Layer 5 of a small transformer language model trained on English Wikipedia (10 layers, counted from 0, width 96).
A neuron's activation on a vector x is ReLU(gate . x) times (in . x), where the dot is the dot product.

Input weights of the MLP neurons that the questions are about. A number n stands for (n - 128) times 0.0024.
n102 gate: 164, 135, 86, 99, 179, 82, 130, 102, 142, 127, 176, 71, 82, 106, 112, 148, 136, 125, 121, 90, 141, 128, 79, 131, 141, 43, 107, 136, 114, 169, 155, 140, 141, 174, 178, 164, 148, 166, 141, 135, 160, 136, 151, 108, 143, 111, 105, 164, 115, 143, 89, 139, 74, 172, 82, 134, 133, 64, 177, 134, 94, 125, 125, 85, 102, 190, 183, 216, 100, 197, 138, 94, 101, 155, 122, 150, 76, 107, 61, 92, 104, 111, 109, 115, 137, 118, 118, 90, 98, 116, 83, 124, 160, 124, 113, 124
n103 gate: 152, 145, 49, 119, 118, 146, 112, 109, 70, 115, 91, 142, 112, 95, 147, 99, 119, 155, 109, 81, 114, 98, 133, 112, 114, 108, 171, 119, 122, 120, 173, 117, 79, 146, 99, 192, 102, 181, 60, 166, 134, 156, 212, 147, 135, 209, 173, 130, 117, 99, 113, 104, 183, 191, 137, 101, 146, 87, 112, 95, 88, 111, 118, 144, 86, 122, 98, 110, 91, 143, 86, 89, 179, 150, 137, 126, 61, 114, 193, 90, 121, 121, 138, 171, 87, 164, 108, 93, 194, 96, 134, 152, 108, 163, 122, 148
n168 gate: 146, 100, 106, 156, 158, 104, 121, 94, 111, 149, 30, 109, 116, 105, 162, 106, 128, 177, 90, 85, 174, 146, 139, 149, 135, 66, 205, 99, 83, 125, 69, 107, 119, 137, 162, 165, 90, 151, 160, 120, 126, 75, 128, 137, 92, 91, 64, 112, 145, 114, 143, 119, 166, 135, 96, 98, 95, 120, 126, 95, 137, 93, 106, 117, 77, 139, 64, 151, 199, 38, 120, 134, 120, 182, 93, 153, 142, 119, 145, 109, 138, 150, 150, 249, 176, 168, 65, 85, 146, 93, 119, 174, 182, 136, 95, 98
n185 gate: 122, 80, 77, 92, 120, 157, 153, 93, 108, 113, 132, 142, 115, 138, 140, 70, 140, 116, 141, 132, 140, 117, 145, 163, 53, 188, 159, 196, 186, 94, 114, 99, 168, 184, 145, 42, 121, 192, 141, 135, 126, 170, 126, 135, 66, 151, 118, 159, 105, 96, 126, 154, 147, 96, 136, 166, 141, 114, 127, 126, 105, 117, 82, 150, 132, 157, 155, 126, 143, 90, 110, 64, 130, 153, 150, 66, 167, 83, 43, 103, 162, 144, 194, 104, 105, 184, 115, 117, 119, 127, 191, 174, 120, 173, 151, 102
n226 gate: 106, 156, 116, 64, 124, 84, 76, 88, 165, 103, 157, 98, 179, 213, 128, 145, 150, 175, 150, 80, 135, 64, 118, 161, 86, 133, 143, 195, 160, 89, 135, 100, 136, 146, 153, 99, 147, 115, 141, 140, 189, 105, 83, 137, 65, 161, 131, 102, 126, 184, 118, 135, 142, 150, 106, 98, 136, 119, 147, 86, 59, 151, 103, 172, 131, 131, 97, 79, 113, 170, 118, 87, 121, 153, 153, 165, 125, 194, 144, 145, 126, 150, 119, 124, 133, 153, 126, 139, 160, 208, 157, 43, 119, 154, 188, 139
n102 in: 138, 108, 147, 223, 160, 140, 107, 104, 96, 122, 148, 134, 186, 117, 111, 125, 145, 108, 211, 139, 132, 120, 139, 107, 104, 109, 132, 83, 135, 137, 127, 112, 92, 176, 130, 200, 110, 143, 112, 182, 88, 141, 159, 196, 71, 145, 100, 170, 114, 64, 166, 98, 124, 102, 91, 112, 140, 94, 74, 129, 164, 65, 117, 142, 192, 133, 160, 113, 91, 148, 132, 193, 158, 141, 179, 107, 135, 82, 172, 114, 120, 104, 46, 145, 142, 140, 99, 87, 162, 122, 152, 134, 149, 140, 152, 124
n103 in: 97, 148, 127, 162, 146, 128, 130, 142, 110, 71, 134, 125, 98, 138, 97, 112, 126, 152, 125, 144, 138, 126, 201, 102, 123, 135, 157, 116, 183, 118, 106, 185, 168, 165, 143, 109, 96, 159, 108, 101, 195, 66, 87, 129, 110, 140, 93, 147, 141, 121, 94, 119, 75, 143, 145, 136, 131, 178, 113, 111, 139, 101, 206, 167, 127, 116, 130, 124, 144, 121, 28, 117, 149, 149, 113, 121, 174, 197, 190, 80, 108, 170, 100, 92, 136, 106, 85, 111, 129, 137, 210, 103, 96, 134, 156, 182
n168 in: 89, 89, 90, 97, 207, 173, 112, 186, 109, 70, 179, 129, 220, 211, 139, 138, 79, 129, 131, 128, 162, 63, 107, 73, 175, 95, 111, 136, 180, 69, 124, 109, 114, 132, 88, 106, 160, 94, 150, 210, 170, 179, 131, 124, 158, 132, 175, 125, 149, 137, 96, 178, 215, 126, 170, 120, 132, 128, 157, 118, 96, 182, 138, 151, 137, 152, 117, 139, 202, 119, 132, 92, 196, 101, 150, 112, 145, 130, 121, 127, 136, 158, 89, 158, 130, 124, 120, 108, 113, 127, 147, 71, 88, 137, 160, 127
n185 in: 91, 77, 127, 113, 123, 152, 129, 137, 49, 136, 164, 32, 107, 135, 121, 122, 143, 140, 141, 122, 128, 193, 117, 117, 127, 136, 107, 148, 164, 99, 169, 164, 129, 153, 141, 170, 92, 131, 140, 140, 103, 95, 116, 112, 93, 139, 107, 145, 142, 216, 125, 160, 75, 102, 124, 74, 140, 89, 162, 159, 130, 141, 132, 112, 118, 84, 134, 101, 134, 158, 178, 149, 164, 152, 137, 142, 135, 150, 177, 142, 168, 117, 129, 121, 156, 162, 28, 106, 127, 148, 155, 122, 74, 120, 113, 117
n226 in: 102, 154, 129, 132, 146, 113, 136, 176, 105, 130, 119, 152, 146, 167, 162, 76, 98, 128, 104, 179, 142, 169, 178, 134, 170, 95, 105, 120, 60, 109, 79, 132, 75, 144, 135, 160, 127, 102, 93, 80, 85, 156, 149, 104, 86, 134, 126, 197, 132, 141, 111, 202, 133, 135, 127, 110, 161, 119, 98, 85, 86, 163, 142, 140, 157, 130, 133, 73, 87, 56, 126, 156, 207, 159, 99, 108, 138, 142, 97, 142, 140, 152, 108, 107, 135, 115, 148, 111, 106, 173, 142, 134, 186, 117, 116, 155

Each question shows a token from some text and the vector x that enters the MLP there. A number n stands for (n - 128) times 0.03.

"yn": 142, 101, 142, 200, 96, 129, 104, 164, 200, 133, 172, 69, 106, 140, 110, 129, 129, 99, 111, 98, 150, 102, 92, 118, 147, 165, 139, 107, 134, 185, 152, 170, 157, 78, 140, 154, 88, 161, 150, 102, 162, 115, 142, 169, 114, 149, 109, 137, 104, 169, 97, 93, 67, 78, 80, 103, 90, 161, 73, 106, 110, 151, 118, 127, 158, 157, 131, 138, 138, 165, 134, 112, 173, 90, 138, 124, 129, 86, 125, 132, 77, 146, 120, 140, 109, 100, 102, 110, 109, 156, 156, 165, 109, 169, 118, 132
The most active neuron and its activation: n102, at about 0.6

" beh": 131, 101, 102, 110, 150, 90, 138, 129, 84, 91, 124, 132, 105, 126, 54, 138, 130, 97, 74, 166, 159, 163, 106, 132, 107, 136, 148, 124, 100, 103, 138, 142, 146, 99, 159, 107, 123, 117, 157, 164, 98, 131, 99, 133, 91, 125, 119, 92, 96, 89, 86, 170, 120, 119, 126, 128, 127, 95, 87, 114, 109, 83, 99, 60, 175, 211, 135, 138, 123, 75, 101, 128, 145, 98, 119, 131, 108, 103, 155, 140, 77, 159, 122, 92, 121, 122, 81, 78, 146, 145, 121, 56, 99, 103, 89, 159
The two highest activations, in order: n102, n185

" years": 113, 122, 140, 127, 108, 113, 124, 134, 101, 105, 119, 116, 124, 193, 136, 167, 85, 89, 156, 148, 73, 139, 131, 128, 117, 179, 101, 171, 161, 84, 130, 118, 120, 125, 92, 103, 122, 103, 84, 162, 118, 122, 153, 129, 131, 132, 117, 156, 182, 119, 136, 131, 183, 119, 119, 96, 129, 92, 88, 110, 117, 114, 121, 137, 172, 163, 115, 66, 146, 99, 151, 157, 137, 107, 173, 76, 133, 159, 186, 138, 85, 181, 90, 153, 98, 148, 132, 106, 133, 138, 83, 134, 128, 211, 106, 65
The two highest activations, in order: n226, n185

"4": 172, 175, 83, 144, 125, 139, 158, 141, 141, 122, 97, 113, 85, 149, 104, 139, 118, 87, 103, 130, 153, 151, 152, 157, 143, 138, 171, 176, 141, 126, 121, 137, 138, 115, 54, 129, 178, 158, 100, 176, 143, 160, 151, 108, 76, 74, 161, 132, 143, 104, 109, 87, 108, 79, 127, 173, 111, 125, 114, 151, 111, 120, 154, 108, 198, 111, 104, 82, 178, 155, 128, 196, 120, 109, 174, 139, 130, 134, 167, 111, 136, 146, 156, 133, 117, 118, 137, 96, 100, 101, 120, 163, 119, 163, 60, 120
Which neuron lights up most? n103

" Ex": 153, 152, 111, 112, 99, 128, 149, 165, 150, 132, 121, 83, 108, 126, 78, 86, 119, 144, 116, 111, 135, 163, 116, 103, 132, 109, 131, 79, 107, 129, 151, 141, 158, 90, 109, 122, 124, 126, 122, 168, 139, 113, 102, 111, 92, 122, 144, 65, 137, 109, 56, 170, 138, 156, 173, 117, 101, 113, 91, 106, 97, 128, 110, 146, 139, 180, 134, 41, 138, 140, 113, 106, 200, 112, 128, 98, 152, 195, 180, 116, 89, 139, 149, 169, 99, 133, 112, 167, 106, 155, 126, 125, 156, 81, 80, 138
The two highest activations, in order: n103, n226

"erg": 158, 117, 103, 108, 143, 128, 160, 113, 88, 146, 89, 127, 106, 154, 114, 141, 91, 123, 114, 138, 126, 123, 103, 84, 101, 86, 111, 113, 193, 118, 119, 112, 162, 132, 107, 142, 110, 118, 140, 151, 138, 90, 212, 91, 123, 91, 97, 141, 155, 67, 71, 152, 106, 69, 81, 160, 135, 84, 64, 100, 102, 102, 149, 131, 83, 103, 138, 137, 92, 104, 136, 164, 144, 89, 112, 135, 101, 85, 115, 172, 144, 104, 153, 97, 128, 131, 112, 84, 154, 99, 93, 100, 44, 116, 135, 112
The three highest activations, in order: n102, n185, n168

"ve": 152, 138, 94, 163, 125, 160, 176, 148, 174, 120, 179, 131, 64, 137, 101, 159, 53, 89, 110, 109, 112, 111, 156, 159, 148, 112, 101, 132, 149, 123, 163, 64, 127, 85, 86, 105, 117, 97, 92, 132, 189, 143, 118, 175, 109, 162, 109, 60, 80, 129, 120, 85, 131, 121, 156, 124, 126, 149, 114, 152, 106, 81, 156, 135, 151, 126, 124, 104, 134, 89, 151, 152, 165, 120, 159, 161, 91, 135, 163, 165, 112, 133, 139, 146, 182, 115, 112, 122, 107, 173, 122, 139, 90, 137, 96, 142
Which neuron lights up most? n103

" Se": 119, 136, 115, 132, 111, 173, 149, 170, 138, 77, 122, 111, 119, 157, 117, 116, 106, 128, 149, 109, 141, 120, 95, 91, 65, 149, 164, 81, 122, 83, 143, 155, 164, 132, 160, 160, 71, 145, 152, 116, 165, 157, 171, 118, 129, 141, 157, 43, 88, 150, 92, 139, 109, 142, 143, 137, 165, 117, 95, 79, 122, 113, 85, 151, 132, 154, 161, 103, 104, 121, 111, 185, 143, 125, 114, 105, 162, 152, 168, 166, 124, 129, 154, 165, 121, 91, 76, 97, 148, 120, 140, 114, 134, 69, 79, 110
The most active neuron and its activation: n103, at about 0.96

",": 74, 121, 165, 122, 135, 122, 141, 162, 137, 104, 95, 107, 102, 140, 94, 132, 49, 166, 88, 157, 123, 113, 169, 94, 142, 142, 124, 145, 70, 92, 149, 118, 180, 147, 102, 155, 133, 148, 114, 122, 130, 134, 109, 150, 79, 114, 134, 126, 96, 123, 122, 103, 107, 78, 116, 82, 106, 96, 148, 138, 98, 138, 99, 151, 167, 113, 104, 94, 74, 68, 198, 135, 157, 151, 130, 126, 53, 155, 105, 141, 89, 153, 119, 104, 109, 153, 152, 114, 116, 136, 101, 145, 139, 143, 61, 118
Which neuron lights up most? n226

"E": 97, 106, 95, 102, 119, 141, 116, 151, 125, 122, 130, 63, 73, 125, 127, 136, 139, 71, 114, 98, 100, 129, 97, 75, 113, 146, 115, 165, 137, 124, 197, 154, 156, 111, 146, 130, 108, 130, 105, 139, 152, 124, 108, 56, 80, 121, 103, 76, 137, 163, 103, 179, 73, 145, 153, 166, 127, 129, 87, 123, 114, 149, 121, 121, 153, 154, 165, 73, 170, 138, 136, 168, 191, 108, 118, 82, 138, 145, 127, 140, 75, 143, 114, 178, 129, 155, 150, 166, 105, 90, 117, 177, 142, 129, 106, 140
Which neuron lights up most? n185

" the": 93, 113, 181, 81, 148, 126, 148, 147, 59, 120, 133, 115, 94, 149, 107, 153, 137, 162, 143, 139, 124, 151, 131, 129, 104, 96, 143, 100, 119, 139, 135, 135, 132, 80, 121, 137, 138, 119, 77, 146, 223, 147, 131, 140, 125, 99, 123, 106, 127, 84, 98, 156, 125, 134, 114, 154, 188, 79, 100, 139, 119, 134, 126, 129, 139, 197, 139, 105, 135, 117, 158, 161, 146, 139, 112, 120, 160, 174, 149, 132, 94, 130, 154, 133, 190, 133, 182, 96, 160, 160, 120, 144, 133, 176, 66, 161
The three highest activations, in order: n226, n103, n168

" I": 94, 110, 67, 130, 132, 147, 146, 157, 153, 115, 139, 105, 56, 132, 135, 156, 100, 126, 135, 117, 101, 114, 102, 89, 106, 115, 129, 116, 137, 122, 182, 150, 144, 142, 196, 132, 139, 111, 147, 119, 159, 106, 70, 140, 79, 138, 137, 87, 142, 109, 97, 48, 98, 167, 146, 73, 165, 102, 108, 127, 158, 97, 97, 160, 170, 133, 162, 98, 125, 138, 132, 191, 157, 158, 149, 96, 185, 159, 86, 145, 66, 139, 95, 168, 142, 151, 95, 153, 108, 104, 160, 131, 143, 145, 103, 127
The most active neuron and its activation: n102, at about 0.4

" suff": 139, 115, 133, 131, 151, 127, 128, 149, 123, 96, 115, 133, 67, 153, 140, 134, 84, 126, 123, 114, 133, 134, 58, 93, 133, 153, 130, 52, 120, 79, 112, 103, 146, 176, 128, 114, 143, 115, 146, 156, 106, 113, 132, 152, 132, 128, 146, 81, 138, 87, 104, 139, 135, 136, 57, 139, 180, 107, 140, 118, 130, 97, 171, 125, 128, 191, 160, 64, 89, 119, 173, 177, 126, 158, 148, 107, 129, 120, 179, 163, 85, 163, 137, 106, 123, 124, 79, 147, 130, 123, 137, 45, 134, 90, 101, 110
Which neuron lights up most? n102

" C": 97, 117, 108, 118, 101, 162, 140, 150, 93, 136, 146, 117, 121, 109, 56, 142, 156, 116, 92, 126, 136, 171, 99, 67, 123, 132, 123, 130, 112, 136, 172, 136, 210, 112, 117, 92, 160, 101, 146, 171, 144, 69, 125, 157, 77, 94, 140, 86, 152, 131, 123, 165, 95, 137, 150, 127, 99, 112, 83, 112, 151, 142, 86, 145, 112, 86, 157, 81, 114, 105, 135, 159, 161, 148, 109, 152, 195, 115, 131, 178, 125, 134, 183, 184, 129, 127, 115, 137, 142, 97, 102, 164, 149, 170, 93, 117
Which neuron lights up most? n185

"ł": 117, 126, 129, 164, 181, 95, 116, 120, 150, 103, 165, 81, 103, 154, 108, 115, 128, 71, 116, 138, 126, 116, 81, 93, 119, 203, 142, 147, 162, 99, 128, 146, 228, 127, 134, 112, 127, 147, 88, 100, 145, 129, 142, 153, 114, 134, 126, 126, 147, 119, 81, 82, 117, 155, 94, 144, 78, 116, 115, 185, 128, 152, 93, 126, 111, 144, 138, 159, 123, 158, 145, 139, 147, 101, 66, 167, 105, 83, 132, 159, 101, 139, 164, 114, 151, 135, 102, 98, 102, 132, 156, 154, 202, 138, 96, 127
The most active neuron and its activation: n185, at about 0.2

" The": 114, 115, 166, 101, 149, 144, 153, 136, 101, 128, 162, 101, 49, 141, 97, 124, 116, 154, 154, 120, 119, 166, 127, 113, 112, 70, 157, 94, 102, 152, 155, 160, 128, 76, 112, 147, 131, 147, 74, 166, 196, 125, 127, 130, 92, 118, 97, 83, 115, 104, 104, 157, 119, 145, 142, 123, 187, 68, 77, 86, 102, 109, 106, 111, 153, 181, 139, 91, 121, 134, 146, 149, 138, 130, 112, 80, 158, 175, 163, 148, 97, 140, 141, 142, 175, 123, 139, 107, 163, 143, 143, 149, 145, 163, 78, 152
The two highest activations, in order: n103, n102

" cl": 110, 124, 115, 137, 169, 83, 137, 121, 155, 104, 129, 103, 92, 127, 74, 90, 101, 114, 79, 131, 134, 176, 111, 157, 133, 174, 180, 111, 161, 76, 130, 118, 186, 126, 125, 104, 140, 108, 140, 163, 138, 94, 194, 150, 108, 124, 132, 104, 167, 108, 99, 155, 138, 166, 86, 172, 106, 122, 102, 126, 107, 136, 98, 185, 123, 135, 115, 115, 95, 81, 127, 176, 169, 156, 81, 161, 151, 130, 149, 146, 74, 179, 152, 206, 120, 113, 91, 110, 171, 140, 128, 111, 122, 101, 118, 112
The three highest activations, in order: n103, n168, n226

"d": 147, 140, 88, 137, 135, 118, 149, 119, 174, 123, 146, 68, 99, 139, 111, 89, 106, 111, 108, 88, 145, 114, 90, 129, 139, 150, 82, 183, 77, 144, 133, 136, 182, 133, 110, 91, 122, 78, 139, 114, 155, 152, 156, 161, 77, 146, 107, 177, 153, 88, 136, 157, 90, 66, 116, 64, 145, 155, 136, 117, 158, 125, 137, 105, 136, 116, 93, 118, 138, 126, 159, 175, 124, 158, 95, 154, 181, 105, 119, 221, 122, 149, 159, 169, 115, 162, 97, 110, 125, 113, 126, 122, 97, 106, 82, 144
Which neuron lights up most? n185

" a": 123, 96, 189, 77, 120, 144, 180, 135, 117, 120, 166, 125, 75, 154, 121, 105, 126, 131, 162, 131, 123, 149, 114, 143, 94, 87, 144, 78, 158, 153, 131, 128, 168, 76, 91, 127, 152, 133, 91, 160, 176, 89, 143, 137, 86, 96, 121, 83, 138, 115, 109, 180, 99, 154, 88, 138, 160, 81, 96, 122, 120, 110, 146, 144, 167, 195, 126, 129, 96, 116, 166, 166, 135, 151, 100, 132, 136, 159, 118, 147, 91, 133, 122, 106, 121, 149, 207, 121, 143, 157, 137, 138, 178, 118, 74, 106
Which neuron lights up most? n102

" |": 93, 113, 119, 115, 152, 124, 147, 129, 216, 91, 137, 145, 114, 113, 85, 104, 52, 128, 123, 201, 153, 114, 89, 107, 151, 95, 119, 152, 143, 117, 132, 130, 144, 129, 113, 103, 177, 135, 120, 106, 171, 110, 81, 121, 134, 128, 121, 123, 102, 124, 85, 80, 123, 113, 98, 113, 157, 101, 110, 115, 95, 129, 153, 118, 103, 136, 127, 83, 102, 96, 135, 178, 130, 140, 116, 117, 109, 129, 175, 130, 105, 154, 124, 104, 179, 128, 191, 132, 115, 179, 115, 129, 203, 135, 121, 114
Which neuron lights up most? n226

" National": 135, 126, 107, 157, 158, 159, 166, 128, 184, 143, 144, 153, 109, 148, 45, 116, 134, 111, 131, 140, 130, 158, 151, 84, 143, 58, 120, 95, 155, 120, 162, 102, 107, 117, 113, 93, 136, 113, 148, 179, 189, 102, 133, 95, 112, 139, 126, 68, 182, 125, 103, 104, 96, 156, 154, 156, 133, 142, 67, 89, 150, 118, 131, 144, 148, 139, 115, 86, 82, 96, 148, 134, 177, 138, 133, 89, 120, 207, 159, 164, 125, 84, 126, 166, 132, 116, 106, 111, 128, 139, 101, 146, 165, 111, 76, 130
The most active neuron and its activation: n103, at about 0.12

"00": 186, 180, 164, 122, 139, 124, 110, 116, 189, 135, 102, 122, 96, 143, 81, 130, 81, 148, 94, 116, 145, 166, 144, 158, 169, 125, 137, 146, 123, 133, 116, 139, 119, 95, 119, 193, 154, 115, 137, 151, 145, 132, 138, 108, 125, 112, 175, 125, 155, 115, 116, 106, 97, 162, 60, 131, 94, 97, 87, 102, 129, 114, 116, 135, 202, 82, 133, 114, 103, 88, 177, 207, 167, 78, 126, 134, 119, 97, 99, 148, 118, 177, 108, 171, 136, 146, 124, 100, 69, 104, 115, 161, 138, 143, 111, 109
Which neuron lights up most? n102